Layer 5 of a small transformer language model trained on English Wikipedia (13 layers, counted from 0, width 96).
Take only the direct path to the model's output, skipping the later layers: a vector added to the residual stream pushes a token's score in proportion to its dot product with that token's output vector.

Output vectors of the tokens that the questions are about. A number n stands for (n - 500) times 0.012.
"tri": 537 506 462 526 500 496 559 557 557 480 530 485 554 493 473 531 462 519 536 506 483 567 538 423 513 510 519 530 470 541 475 441 423 494 464 493 452 512 527 524 514 450 481 457 488 506 444 542 543 518 478 501 518 537 562 477 554 461 495 546 385 533 497 571 503 443 570 501 451 440 490 483 494 520 554 514 499 505 541 524 445 495 490 575 499 467 483 492 521 504 443 496 455 508 476 463
"ular": 515 527 558 549 541 512 536 561 541 560 458 393 519 566 472 652 521 545 529 395 527 568 493 476 514 454 517 472 565 456 556 482 503 541 477 439 507 526 500 393 489 445 476 437 465 559 379 524 488 526 576 519 489 487 467 462 509 560 518 535 436 483 472 585 490 419 468 510 510 523 510 554 377 455 535 402 476 568 506 437 490 443 446 477 476 561 566 486 457 471 466 542 467 612 496 454
"aged": 524 553 413 533 541 570 575 485 513 528 431 467 550 421 459 471 469 453 390 464 492 560 534 481 547 525 500 412 519 475 537 498 442 543 494 443 411 456 500 475 461 488 549 424 419 598 409 506 549 382 447 529 450 496 514 552 393 554 474 572 402 536 602 571 542 481 471 469 549 507 575 572 461 545 609 479 475 538 572 380 439 584 464 498 437 520 524 512 479 482 509 485 400 551 553 391
"ir": 496 482 454 529 499 523 518 502 551 582 476 488 522 520 475 470 472 456 550 507 552 564 527 404 505 503 515 518 511 506 476 443 551 517 479 471 476 478 474 543 435 466 544 522 554 491 462 519 551 524 564 492 498 502 479 510 537 521 495 550 415 514 452 572 527 480 501 440 489 511 502 479 510 501 545 455 387 451 483 509 463 606 485 458 405 456 493 460 451 541 445 506 490 446 525 471
"ova": 540 470 420 506 567 490 572 548 614 554 500 468 533 514 455 577 574 482 519 542 497 512 544 405 542 497 515 494 511 428 523 530 511 477 529 443 477 517 440 390 521 510 552 510 476 554 381 513 532 452 479 506 512 560 487 456 519 496 515 551 393 408 424 512 481 545 491 485 439 462 492 498 498 461 468 433 456 567 540 473 473 503 478 570 525 526 525 538 450 433 515 475 407 535 451 489
"metry": 512 512 434 484 504 532 521 587 532 512 452 442 571 453 457 584 544 439 529 462 507 509 446 548 564 524 518 603 558 515 510 496 465 543 425 494 460 564 459 340 475 535 483 473 480 551 387 507 419 411 573 524 422 588 533 514 513 576 494 566 301 479 421 501 522 501 413 465 500 479 518 510 462 528 568 439 428 585 621 442 472 563 424 638 533 546 518 507 500 473 436 459 491 568 485 464
" this": 495 483 495 539 524 519 476 527 519 471 521 493 511 512 505 538 540 469 515 482 493 503 491 475 548 578 504 474 510 476 567 484 471 541 474 489 478 485 509 447 502 528 479 529 461 485 482 574 436 435 573 519 553 541 500 549 582 530 563 551 420 536 396 507 560 481 529 535 473 499 511 431 475 433 497 461 468 509 500 478 520 502 539 518 500 477 534 479 466 478 469 509 434 536 476 502
"})": 577 538 473 602 499 587 505 502 521 505 521 487 570 497 446 503 582 436 503 516 476 454 476 442 490 547 521 532 475 448 504 494 500 481 390 450 547 512 427 447 420 536 478 463 473 625 384 436 535 445 543 540 500 573 481 584 540 555 486 612 337 541 337 495 503 480 417 519 494 402 530 416 465 437 534 361 419 474 454 405 486 550 463 592 587 445 466 560 507 396 477 496 503 545 500 458
"ien": 485 457 493 558 471 484 519 479 549 562 502 534 504 516 445 467 432 551 595 521 520 492 527 454 500 531 511 445 485 447 487 462 495 537 514 431 462 567 512 453 502 492 514 513 469 499 435 540 498 497 479 511 446 511 493 508 587 565 604 512 373 476 449 549 548 436 499 383 518 466 505 473 487 536 500 372 381 536 561 443 456 454 451 572 520 572 488 485 457 448 535 417 416 546 461 433
" Ахэр": 689 483 329 531 614 548 634 779 744 647 552 366 693 486 345 710 393 313 571 556 625 629 526 388 533 680 562 431 601 376 673 340 567 546 481 310 305 559 429 28 431 594 497 403 488 640 146 592 533 360 681 631 347 704 392 617 633 662 472 609 35 584 309 523 574 500 389 426 481 318 560 567 430 413 738 144 458 605 686 374 403 491 339 695 655 616 600 591 381 326 466 457 412 608 458 324
" |": 515 477 500 509 582 507 500 486 486 483 483 532 495 459 480 557 465 495 509 492 544 433 444 578 548 488 531 436 527 540 442 522 528 524 554 493 532 496 533 517 525 562 537 525 486 451 502 501 531 544 478 492 562 468 448 517 490 487 557 465 506 524 502 474 533 511 575 521 436 521 466 523 501 489 471 555 524 471 456 531 506 457 510 483 443 476 453 479 518 485 552 510 562 500 487 524
"hurst": 498 504 500 513 564 505 577 612 521 579 454 456 533 445 452 557 492 518 509 483 566 513 491 418 460 569 532 447 541 439 579 478 468 509 424 456 433 502 430 407 525 559 476 464 435 477 387 521 491 397 549 509 520 538 491 501 589 536 524 527 381 473 437 534 465 437 435 496 462 423 494 555 466 482 554 375 468 550 429 511 438 559 472 592 507 506 520 549 501 460 488 511 516 513 450 472
"leg": 498 496 450 528 528 528 459 503 497 528 544 484 553 478 470 551 346 436 440 541 531 534 537 425 559 522 480 504 527 452 465 502 498 569 474 513 496 556 458 446 541 467 542 471 421 506 418 471 531 443 519 505 452 503 472 502 460 558 525 570 431 551 540 527 502 500 501 523 501 468 485 532 468 546 551 505 434 483 505 506 414 542 511 500 554 602 540 466 443 520 484 522 544 530 542 518
"ably": 468 558 491 513 513 531 541 477 473 533 531 436 544 557 481 480 450 472 439 399 563 557 552 458 482 516 433 505 486 559 542 500 434 513 463 397 420 511 456 359 455 505 568 490 446 583 382 497 461 514 513 524 422 441 456 573 582 604 576 635 425 606 450 451 556 432 479 530 547 482 565 500 413 460 554 408 484 519 512 483 505 563 493 455 507 513 461 520 447 434 490 515 419 492 500 525
" respective": 552 425 441 579 551 545 550 510 523 461 490 473 578 500 459 558 398 546 568 581 560 539 468 486 579 557 520 472 487 483 601 468 555 509 457 467 467 501 488 513 503 463 554 394 478 473 460 532 468 475 562 547 467 596 484 509 597 542 552 548 361 482 415 500 475 491 487 530 486 512 548 620 452 489 615 385 432 558 560 506 477 500 414 498 516 555 553 551 465 445 461 495 466 573 487 468
" UTC": 522 491 526 460 580 546 534 540 642 531 502 465 613 475 455 486 565 486 521 469 533 497 452 442 539 523 465 462 479 451 521 548 533 505 518 515 379 513 415 363 533 496 475 505 442 570 408 546 548 442 510 534 408 546 568 452 592 532 489 504 405 540 382 470 516 505 494 508 472 451 435 526 487 459 516 362 515 466 520 520 447 494 486 579 513 512 509 512 361 423 380 508 466 527 492 494
"Eisenhower": 548 486 461 516 519 508 572 551 522 576 498 449 584 507 443 598 468 470 521 524 524 500 480 499 523 562 475 412 539 463 624 518 524 463 524 422 420 500 524 438 458 538 453 471 509 511 419 494 523 433 583 538 468 518 502 544 518 506 530 577 323 470 414 506 447 525 466 452 520 426 478 524 533 479 637 483 457 528 542 441 452 566 427 579 526 539 471 509 484 455 459 454 415 563 474 466
"ural": 561 472 473 601 573 518 584 549 552 567 442 477 535 471 477 593 434 528 523 474 514 542 392 452 536 479 497 473 436 449 592 466 477 548 501 500 431 469 447 417 515 491 461 522 429 602 375 539 516 471 581 518 462 512 452 412 488 562 478 491 417 541 459 523 540 483 461 482 441 500 517 503 427 495 629 408 404 548 556 414 446 547 455 525 435 561 686 501 452 424 486 439 423 567 528 465
" likely": 586 507 482 501 556 527 500 528 492 523 505 421 544 422 485 528 558 504 528 466 550 523 523 459 596 541 450 475 521 500 553 535 533 462 498 459 503 497 558 395 533 499 554 477 528 564 422 507 455 420 518 528 498 527 474 484 511 564 539 550 412 455 461 471 567 470 507 467 487 471 527 489 488 472 553 433 536 499 515 497 412 560 519 605 501 478 484 527 460 504 427 489 472 516 532 519
" buried": 518 534 513 585 500 574 582 507 484 543 461 502 565 523 481 557 475 491 488 473 513 514 491 511 543 567 535 435 500 465 554 460 561 567 439 449 500 530 521 413 469 506 526 428 471 513 381 437 447 495 589 530 423 465 461 525 463 593 512 513 394 477 397 514 534 536 490 444 512 420 605 471 485 504 590 377 513 567 484 461 480 513 512 634 541 522 586 531 473 426 445 495 447 530 503 438
";": 490 479 552 521 459 557 528 529 461 452 475 517 522 459 497 517 484 628 507 542 528 472 500 566 581 500 490 492 522 545 529 519 538 519 485 500 511 483 456 518 477 488 584 502 478 509 488 522 496 552 493 497 484 507 516 524 422 530 526 524 494 465 497 502 455 535 515 516 487 453 426 562 514 548 507 504 506 469 471 475 492 478 472 515 499 503 500 484 500 537 544 519 491 506 579 571
"disambiguation": 536 487 413 510 515 455 488 578 572 605 557 367 586 565 458 686 576 444 542 485 566 576 500 533 547 596 579 493 496 437 598 355 490 507 399 470 440 599 535 494 483 544 464 442 481 580 387 543 458 471 485 525 426 602 493 504 582 556 493 523 365 554 329 497 534 502 366 482 440 436 524 479 530 467 538 345 471 527 549 491 431 529 433 559 507 542 622 485 489 431 321 437 461 565 429 459
"rthropoda": 533 505 512 489 512 531 547 591 586 507 533 444 608 398 444 578 516 424 487 553 582 604 512 554 536 642 463 432 506 438 537 446 506 478 516 466 446 612 509 301 605 456 508 374 462 587 344 483 461 502 539 546 382 558 566 557 486 536 403 503 292 500 334 574 500 523 465 491 496 517 544 516 526 578 554 363 429 519 512 543 390 472 476 542 639 556 463 543 463 444 395 531 475 616 450 399
"in": 475 482 520 499 472 502 512 488 500 495 443 518 454 484 504 488 454 462 514 516 467 459 510 460 501 520 523 510 449 499 456 464 400 443 552 455 527 506 441 518 470 495 491 501 475 526 460 527 495 557 527 501 455 467 486 516 523 468 505 548 387 411 527 543 589 530 541 492 505 496 497 519 528 525 507 375 458 496 484 504 466 497 477 486 434 499 458 437 502 497 490 481 486 521 472 456
" GF": 643 557 440 473 519 443 549 525 525 532 525 465 623 434 441 452 470 480 466 444 503 587 535 496 493 514 558 485 501 461 519 492 504 518 498 490 540 525 476 453 536 458 455 495 445 562 431 545 555 501 536 529 468 497 444 525 531 498 501 562 353 507 508 497 520 493 443 505 467 435 453 485 524 445 546 386 444 549 478 505 464 535 473 627 547 507 510 541 493 427 436 431 487 540 503 468
" indicate": 548 504 484 489 471 493 552 553 478 463 562 515 565 516 497 571 546 507 537 548 525 589 514 471 575 525 503 485 476 481 473 510 474 485 510 446 486 487 503 412 501 564 574 497 497 545 405 532 483 462 546 527 467 538 497 516 544 549 502 514 418 506 493 574 535 540 466 537 467 479 521 535 511 467 569 390 472 527 618 459 522 515 509 534 530 514 476 527 450 457 412 485 552 509 454 467
"ograph": 538 456 482 459 564 505 560 464 550 540 498 455 527 484 479 593 526 501 544 479 439 558 547 475 593 516 568 507 512 490 536 379 490 541 506 485 423 544 447 326 467 481 464 467 481 562 353 499 509 458 589 521 440 510 496 539 429 627 471 498 452 485 516 477 449 538 465 483 483 461 543 463 523 477 569 461 475 543 625 507 425 527 411 515 562 530 518 465 458 492 439 509 483 512 567 443
"-": 440 493 518 524 449 548 500 446 481 499 490 538 446 527 513 443 510 555 489 481 515 495 511 516 447 485 562 541 494 477 460 529 482 483 496 510 542 529 504 576 565 514 507 497 512 506 517 541 513 475 524 493 537 475 551 461 464 509 509 523 497 513 578 449 516 495 485 483 567 509 455 493 513 481 391 574 582 515 477 521 501 461 481 510 466 495 483 436 526 530 540 497 539 454 494 572
" Rosewall": 659 484 362 528 597 553 611 760 721 620 536 372 680 497 357 685 413 342 574 553 609 601 497 405 561 673 553 451 596 391 669 367 551 542 483 283 316 574 456 68 435 582 505 403 466 627 180 588 522 367 673 626 361 656 402 606 624 647 487 621 80 576 322 521 560 482 410 443 463 336 551 561 428 433 720 184 448 591 660 376 401 486 341 686 617 587 575 577 379 366 476 458 407 604 468 348
"vid": 461 483 486 534 497 522 540 509 526 589 513 509 507 473 456 521 493 499 498 499 561 570 509 399 482 536 512 578 512 446 545 502 499 519 577 542 451 497 522 415 497 487 536 463 492 526 410 467 423 464 547 513 454 588 551 481 579 594 584 589 415 538 427 538 569 483 511 494 492 465 456 517 484 445 597 444 496 526 439 484 455 472 475 528 482 517 524 543 449 479 462 467 482 516 513 479

Each question shows what one neuron of this layer's MLP adds at an activation of 1. A number n stands for (n - 500) times 0.0012.

n73: 542 547 362 377 548 560 516 327 474 456 473 577 471 401 439 553 532 594 346 344 353 511 450 611 413 601 453 427 491 613 547 558 518 647 428 749 482 467 430 480 382 384 535 419 514 485 597 285 528 517 468 553 491 488 431 483 443 484 505 574 450 437 553 386 607 484 521 541 515 561 601 422 294 393 469 380 531 381 555 249 690 485 467 525 468 430 445 595 368 730 714 495 488 451 359 540
Which two tokens does it push up most, strongest first? "aged", "ably"

n17: 733 433 407 694 507 433 582 503 310 504 248 404 599 482 220 407 341 657 458 716 422 597 418 625 511 563 601 463 569 442 657 597 564 427 441 339 520 616 421 310 523 395 267 389 393 454 613 571 440 503 366 485 429 448 384 515 601 512 372 509 585 421 485 444 410 478 537 624 424 529 443 523 322 396 398 551 466 476 531 600 403 575 528 628 376 423 347 393 515 582 360 646 504 677 501 596
Which of these tokens does it push up most? " respective"

n4: 450 480 544 534 486 404 601 688 582 501 690 479 567 448 475 445 605 361 575 583 324 529 574 477 311 334 538 636 592 531 470 444 437 398 612 573 409 438 480 592 630 540 507 622 586 465 622 409 534 580 413 462 463 430 661 342 500 580 303 450 374 525 564 563 512 489 652 630 574 507 610 708 510 532 563 622 356 511 576 601 498 352 499 466 552 527 496 561 482 715 464 309 315 487 537 544
Which of these tokens does it push up most? "tri"

n255: 387 480 573 584 570 350 657 385 462 312 400 488 604 546 676 375 267 546 320 361 350 378 364 565 651 612 548 311 525 403 399 503 327 399 605 474 312 487 591 321 582 645 676 544 317 466 445 589 569 527 523 539 530 533 647 628 713 384 486 678 445 359 382 666 508 638 555 569 668 514 293 351 588 579 498 716 537 345 305 451 434 325 616 463 726 623 449 642 549 559 439 636 518 543 726 397
Which of these tokens does it push up most? "rthropoda"

n111: 370 341 614 440 613 624 585 463 404 536 456 667 734 421 447 552 429 495 468 416 511 593 430 540 342 376 521 634 407 393 544 512 507 297 485 583 595 501 602 364 424 483 442 462 559 539 508 580 440 535 502 565 505 536 448 495 347 668 531 530 449 365 492 459 427 338 347 491 505 402 375 591 519 339 419 636 683 340 555 608 606 528 395 419 440 515 410 618 441 519 353 809 529 339 635 449
Pushed down most: "ien"

n103: 591 441 479 468 486 457 593 460 408 441 534 381 606 597 639 439 505 438 570 590 448 484 524 427 554 533 502 414 387 504 497 592 454 488 396 475 563 464 351 618 530 551 500 549 413 572 324 401 321 469 611 575 659 565 448 490 458 447 455 420 552 591 429 439 527 648 618 480 538 596 520 495 490 540 482 435 617 595 469 541 415 444 487 413 491 584 620 474 548 481 617 515 547 522 567 488
Which of these tokens does it push up most? "ural"

n245: 314 422 602 659 494 354 390 539 532 595 431 635 311 651 511 483 379 407 400 435 612 483 415 534 586 366 458 551 461 505 416 559 589 556 501 471 530 495 499 554 467 575 497 424 576 501 696 605 414 688 424 475 576 555 622 418 476 489 590 469 638 618 474 478 556 506 432 544 347 493 503 492 573 434 485 537 421 358 514 520 375 519 562 623 427 482 333 466 509 552 387 676 643 590 524 442
Pushed down most: " Ахэр"

n233: 491 537 309 388 508 611 508 429 695 554 452 637 265 512 254 402 473 377 622 295 602 494 449 508 405 404 429 647 541 473 635 426 445 434 653 522 509 461 575 510 533 414 530 495 412 462 551 304 543 578 464 467 623 535 458 472 404 592 509 529 538 475 549 474 465 541 484 414 337 506 531 599 592 376 660 507 565 481 560 367 442 507 486 588 511 457 390 577 437 597 414 380 548 469 389 367
Which of these tokens does it push up most? "vid"

n104: 621 458 719 519 454 329 473 372 507 555 380 505 557 591 467 407 535 521 435 623 436 542 710 506 487 624 644 436 536 543 436 565 604 610 352 436 346 580 509 582 589 502 499 327 430 427 398 319 324 475 413 390 571 412 392 502 397 324 512 626 390 704 605 517 401 420 356 308 597 575 357 429 606 746 416 684 587 418 426 455 418 485 456 420 434 576 537 377 536 497 449 428 672 687 483 528
Pushed down most: " Ахэр"

n166: 380 463 531 396 484 373 455 571 438 421 267 440 394 408 473 653 399 638 394 544 394 402 522 605 357 507 542 654 416 374 257 406 606 692 518 520 530 537 566 328 546 584 279 566 539 576 452 601 583 489 346 475 475 587 598 531 494 322 593 681 686 477 590 498 481 639 333 535 485 428 536 458 566 555 426 525 525 542 501 438 475 490 516 808 546 575 529 546 518 495 585 431 685 377 428 326
Which two tokens does it push up most, strongest first? "metry", "-"

n232: 340 551 417 571 544 516 405 489 584 484 569 372 293 432 374 541 449 374 482 491 515 499 545 365 238 481 401 560 552 473 581 474 514 527 526 579 612 660 554 348 394 672 420 592 500 478 622 511 690 467 411 311 581 505 510 639 593 594 516 567 385 463 495 568 334 411 476 521 413 529 604 597 641 374 512 532 476 611 528 493 519 380 482 539 430 496 567 410 530 426 496 382 519 319 357 463
Pushed down most: ";"

n163: 494 498 615 400 719 399 526 475 333 568 470 541 568 497 555 446 595 543 611 439 639 505 671 653 455 509 508 390 546 663 323 609 616 509 479 799 483 466 497 496 664 677 397 577 562 739 498 440 428 419 464 532 432 759 396 413 329 561 456 538 739 465 519 558 451 692 526 343 444 598 640 431 504 562 637 552 488 438 476 327 605 655 611 580 547 591 651 387 506 477 429 529 351 653 441 582
Pushed down most: " Rosewall"

n168: 490 386 414 221 659 320 439 516 453 514 577 542 470 472 610 744 407 482 469 474 605 552 573 506 702 590 573 670 359 317 579 358 494 411 488 440 423 706 378 517 464 357 601 404 591 525 822 632 477 363 430 646 657 466 593 380 518 481 451 538 382 546 375 562 736 490 502 499 607 434 457 432 331 340 545 555 608 353 625 716 605 678 523 636 474 649 374 470 485 434 345 425 696 550 505 498
Which two tokens does it push up most, strongest first? "disambiguation", " Ахэр"

n86: 461 532 770 563 484 529 377 524 478 662 491 484 628 399 626 442 466 373 528 566 686 546 506 552 495 444 469 586 377 642 451 508 568 558 535 836 520 361 552 478 445 530 322 522 528 456 338 543 636 749 637 806 212 369 524 401 490 639 425 478 378 637 490 434 577 501 706 578 448 434 626 336 545 576 395 468 652 479 522 628 434 420 559 485 567 343 571 600 547 468 536 644 422 493 641 433
Pushed down most: "ova"

n77: 363 586 427 565 418 411 420 562 510 602 558 414 393 518 498 561 378 328 580 406 752 466 691 443 546 621 627 535 550 459 652 561 458 238 495 597 610 740 687 635 679 444 467 490 475 438 92 547 480 557 421 622 306 670 402 574 553 482 403 529 407 494 521 481 546 526 570 353 543 358 336 529 358 513 596 526 473 562 499 432 518 596 435 334 190 440 658 734 583 501 559 345 554 331 593 461
Which two tokens does it push up most, strongest first? " Ахэр", " Rosewall"

n223: 461 413 545 424 487 438 433 619 686 782 547 376 601 554 455 548 436 700 433 502 461 566 368 353 521 307 605 486 623 500 640 594 485 569 611 465 322 626 591 531 419 157 671 557 513 260 266 509 505 558 374 520 673 500 584 434 563 530 363 679 466 499 606 516 378 455 587 345 583 562 699 607 396 488 437 486 508 519 366 403 603 375 681 698 303 548 347 369 397 594 602 663 532 598 528 445
Pushed down most: "})"

n246: 483 498 280 590 532 419 648 251 394 431 482 523 529 461 537 580 324 674 541 314 434 487 621 368 414 530 479 458 324 615 474 664 702 464 419 671 498 367 489 497 419 487 468 319 626 571 657 453 644 473 611 490 485 502 501 401 493 334 584 416 592 384 263 520 499 554 397 471 413 534 508 734 446 287 597 442 300 506 600 553 634 456 368 389 378 435 430 433 541 698 357 517 613 623 578 431
Which two tokens does it push up most, strongest first? " respective", "ir"

n211: 601 415 443 489 638 542 568 561 583 490 530 597 906 474 665 518 707 490 539 503 494 484 417 594 514 599 368 435 445 339 558 298 646 401 504 474 526 497 642 303 413 542 508 560 622 467 593 513 695 464 599 432 555 481 555 366 543 533 450 494 521 536 563 460 239 538 322 457 337 207 479 356 551 241 434 494 428 587 476 469 263 509 462 532 682 498 430 685 613 560 535 580 583 645 377 530
Pushed down most: "in"

n250: 574 526 577 418 580 488 582 327 386 675 572 419 406 575 250 529 401 372 608 451 631 437 438 471 484 416 415 335 576 426 393 599 596 423 566 442 703 581 476 358 540 651 662 609 550 382 375 436 512 422 629 642 675 302 427 591 374 695 627 532 688 463 513 366 385 365 559 589 534 517 570 556 668 542 542 354 503 567 432 511 477 386 451 572 355 448 459 477 590 571 378 447 557 445 461 656
Which two tokens does it push up most, strongest first? " |", " likely"

n36: 682 528 428 523 604 576 613 367 394 416 523 746 566 607 403 433 601 525 625 308 492 499 505 505 426 448 429 447 736 625 436 489 508 372 465 627 700 548 600 560 428 506 620 629 324 612 369 491 635 663 377 460 500 430 398 415 414 604 456 523 339 502 603 553 471 530 465 560 407 491 325 376 572 532 533 533 507 518 564 628 463 554 518 617 485 525 534 622 455 432 388 459 597 514 350 527
Which of these tokens does it push up most? " GF"

n235: 640 701 494 552 613 461 466 461 486 440 562 668 622 591 321 518 436 430 631 422 327 505 446 394 462 546 531 648 393 428 191 513 635 342 764 531 559 316 622 507 594 344 322 424 548 392 334 412 744 612 434 345 303 377 398 471 346 452 445 557 454 489 850 506 486 525 635 261 660 509 399 580 487 443 678 388 681 629 473 461 442 466 486 561 526 612 340 511 418 612 479 338 528 376 583 307
Which of these tokens does it push up most? " GF"

n203: 418 602 555 501 408 482 480 460 618 525 518 567 534 516 480 485 409 496 414 385 487 436 488 536 310 466 558 579 656 533 467 527 497 560 500 547 601 474 605 467 422 635 531 613 502 417 598 616 579 514 458 393 356 469 390 524 592 592 486 456 415 381 480 564 475 596 363 540 412 505 556 472 443 578 564 412 459 553 519 337 582 428 493 538 525 476 396 520 366 510 565 519 495 454 384 463
Pushed down most: " likely"

n110: 254 670 592 506 534 492 470 543 502 453 471 253 429 459 341 471 589 389 525 498 548 485 504 421 471 205 549 604 537 415 541 578 620 630 429 607 518 405 500 445 433 433 580 337 578 455 520 561 513 541 397 496 444 544 534 360 431 656 576 435 523 505 639 452 415 447 492 584 527 470 627 572 596 465 586 508 384 609 555 521 504 602 433 431 457 432 320 573 474 335 387 484 569 560 543 518
Which of these tokens does it push up most? "ular"

n127: 421 483 367 351 542 526 619 579 576 521 568 624 543 525 627 524 601 471 511 581 560 676 404 644 615 721 560 502 426 241 521 408 593 648 465 604 436 377 581 412 493 275 425 231 471 478 702 494 642 430 558 473 300 444 503 583 241 574 526 640 615 434 530 570 424 253 559 547 471 370 436 497 618 598 274 420 527 367 616 489 527 623 554 393 486 484 451 724 429 594 326 589 286 468 359 601
Which of these tokens does it push up most? "rthropoda"

n205: 677 492 411 461 551 546 498 660 691 622 653 557 568 388 473 592 477 525 674 423 550 432 609 386 469 604 624 521 588 579 456 244 398 564 535 501 444 709 433 577 535 496 545 501 456 687 292 500 543 503 670 557 473 653 510 481 502 696 408 605 435 573 388 382 437 512 395 483 660 492 520 442 406 459 563 385 496 452 387 524 725 564 388 499 588 430 439 588 545 414 391 553 502 594 469 492
Which two tokens does it push up most, strongest first? " Ахэр", " Rosewall"

n27: 537 645 528 664 533 567 558 422 565 568 516 589 551 527 437 285 610 515 497 430 356 695 526 632 494 454 468 451 649 481 612 429 640 292 490 307 439 555 278 611 341 665 533 563 475 598 398 618 504 625 130 489 525 583 528 461 591 617 311 446 540 558 320 469 573 340 476 551 504 551 529 457 525 384 507 299 538 478 580 483 469 688 685 518 487 388 499 440 645 328 485 356 562 434 451 489
Which of these tokens does it push up most? "})"

n52: 427 680 386 655 599 595 407 477 490 649 751 482 721 517 721 592 583 452 536 433 655 611 501 619 784 539 416 473 751 435 444 399 544 440 557 596 574 423 388 409 467 546 447 606 594 481 309 547 522 729 369 609 231 588 617 535 343 506 581 702 628 517 507 552 629 576 672 614 603 327 476 440 601 391 495 612 421 408 377 547 708 597 499 527 645 398 480 591 511 623 667 668 525 273 476 314
Pushed down most: "ural"

n45: 319 502 597 722 629 601 576 304 439 461 382 696 492 672 444 480 604 551 342 547 527 627 483 733 454 454 501 380 454 592 388 537 365 713 478 431 613 538 626 610 508 633 566 546 660 484 323 432 708 487 599 408 441 368 481 534 578 652 560 492 405 320 278 335 530 428 553 357 596 553 580 535 448 501 531 156 388 478 413 448 535 453 626 576 427 601 574 513 467 586 523 773 528 716 507 456
Which of these tokens does it push up most? " buried"

n120: 524 345 317 472 362 476 455 313 639 732 363 581 412 424 451 534 487 475 503 639 597 492 438 430 358 523 590 633 589 541 774 646 482 541 503 424 404 551 535 498 727 485 690 565 511 518 413 331 333 503 405 381 431 403 503 369 436 335 454 517 579 502 676 610 386 394 256 574 458 457 312 544 598 485 486 633 511 641 398 603 361 493 355 457 507 504 476 490 436 378 535 532 562 703 714 448
Which of these tokens does it push up most? "vid"

n30: 650 486 344 440 364 497 613 476 519 564 380 395 513 549 477 529 487 522 664 596 447 495 512 512 624 497 526 411 532 627 644 579 496 618 344 361 553 551 389 582 429 560 530 490 531 506 502 507 529 322 513 504 543 403 506 715 586 244 415 400 637 547 483 561 476 464 712 438 586 425 685 526 513 630 567 518 699 548 382 586 516 470 417 454 596 423 517 440 625 516 471 496 535 447 339 371
Pushed down most: "vid"

n21: 595 355 571 411 526 479 554 421 672 442 629 513 508 650 548 546 501 673 442 521 419 438 691 502 459 541 523 470 561 615 456 519 575 352 360 589 466 548 314 532 544 530 405 340 446 645 473 436 523 373 462 526 521 594 508 437 421 480 424 313 526 424 522 374 440 317 613 342 612 527 531 557 388 465 523 444 525 415 553 501 538 600 460 338 618 405 647 588 458 497 372 458 593 482 675 357
Which two tokens does it push up most, strongest first? "ograph", " UTC"

n167: 597 327 475 434 312 430 429 438 550 496 415 425 482 516 286 538 477 439 503 657 534 268 623 515 262 479 606 630 471 446 632 626 549 369 444 431 587 722 529 300 463 456 446 513 484 387 388 508 452 508 319 630 682 644 570 274 575 587 537 498 272 555 393 502 529 465 635 490 511 683 558 635 416 331 313 480 492 622 628 694 347 505 505 543 324 557 586 514 597 652 481 475 705 482 405 493
Pushed down most: "aged"

n194: 509 501 865 594 390 674 463 417 477 608 650 539 499 605 642 469 452 417 665 362 634 501 355 624 621 552 642 437 338 618 519 547 355 736 384 493 796 559 498 561 457 498 456 604 446 327 291 418 425 442 538 602 538 544 594 575 637 678 539 518 485 481 554 434 561 813 456 450 345 568 626 376 459 556 583 327 425 655 436 346 392 413 566 489 409 463 492 465 438 543 507 716 490 525 434 482
Which of these tokens does it push up most? " buried"

n56: 556 352 490 606 336 560 492 451 530 550 623 415 478 593 441 504 554 675 476 419 523 635 496 642 446 527 400 548 623 503 455 409 620 431 490 463 494 513 533 509 477 507 373 417 641 556 694 484 657 452 551 499 609 464 608 407 391 517 579 417 458 261 459 559 422 473 387 518 526 352 650 480 607 339 660 685 294 397 529 467 524 577 356 439 322 529 193 428 567 515 478 460 488 650 258 572
Which of these tokens does it push up most? "Eisenhower"

n48: 291 544 495 573 422 675 351 464 477 317 646 391 576 477 493 444 444 588 568 396 562 585 500 567 411 425 440 511 360 587 613 539 354 684 539 535 499 521 621 611 448 451 494 471 538 451 454 448 335 575 612 789 354 634 348 395 673 550 467 458 755 469 528 536 509 430 534 528 639 538 486 599 521 451 537 357 446 569 715 584 549 324 457 295 394 565 464 448 470 463 370 305 395 555 359 500
Which of these tokens does it push up most? " respective"

n251: 549 432 670 278 542 420 438 452 327 377 670 536 554 454 892 556 424 565 460 668 373 542 362 603 321 397 581 434 316 486 365 544 451 502 447 447 592 371 373 388 547 587 546 521 568 417 220 398 552 593 537 673 566 656 387 505 652 580 673 522 490 644 365 549 406 662 454 535 591 511 701 457 420 421 488 494 471 668 627 500 507 565 589 519 508 590 531 535 486 473 598 308 648 246 320 383
Which two tokens does it push up most, strongest first? " indicate", " Ахэр"

n229: 393 673 506 728 479 481 498 779 510 509 336 304 498 350 274 590 573 662 545 500 420 449 476 630 631 634 414 419 538 521 491 590 603 413 789 430 433 699 527 557 455 645 259 597 482 344 104 183 585 612 534 443 559 501 581 296 453 549 547 481 595 339 514 452 516 331 554 635 586 490 435 670 406 626 454 462 415 669 423 435 404 575 528 338 691 618 454 591 527 520 722 466 348 616 599 481
Which of these tokens does it push up most? "ular"

n39: 430 438 474 508 664 490 356 442 566 561 577 462 412 476 623 494 395 615 408 468 649 697 550 493 601 731 664 508 448 478 662 481 373 502 696 399 491 513 313 365 602 521 378 456 339 445 678 451 289 514 446 347 418 595 547 542 412 462 563 744 682 519 397 493 430 520 621 437 457 525 519 578 232 612 503 525 629 491 503 316 283 506 430 549 548 625 623 382 513 772 569 461 573 476 623 643
Pushed down most: "})"

n128: 739 355 429 402 588 574 504 413 243 494 515 413 433 391 590 482 580 561 570 525 406 573 370 406 770 542 456 325 469 403 546 655 671 612 598 263 601 468 652 548 453 456 602 436 555 559 660 572 520 443 299 592 459 351 323 560 434 570 462 394 467 581 358 434 665 423 389 284 521 541 576 331 474 423 550 533 543 347 466 435 688 520 692 353 415 488 521 562 478 472 505 422 445 383 596 616
Which of these tokens does it push up most? " likely"

n239: 583 613 448 410 368 451 417 438 736 457 487 462 360 565 502 438 581 254 668 436 535 578 588 206 614 538 493 669 474 516 564 391 422 515 736 561 457 643 511 500 582 339 498 526 477 352 93 383 481 606 533 553 657 509 621 518 282 621 452 577 555 633 643 530 475 458 409 535 471 452 534 555 651 589 552 580 409 588 316 428 645 438 439 544 431 462 519 370 365 524 501 410 512 230 746 579
Pushed down most: " respective"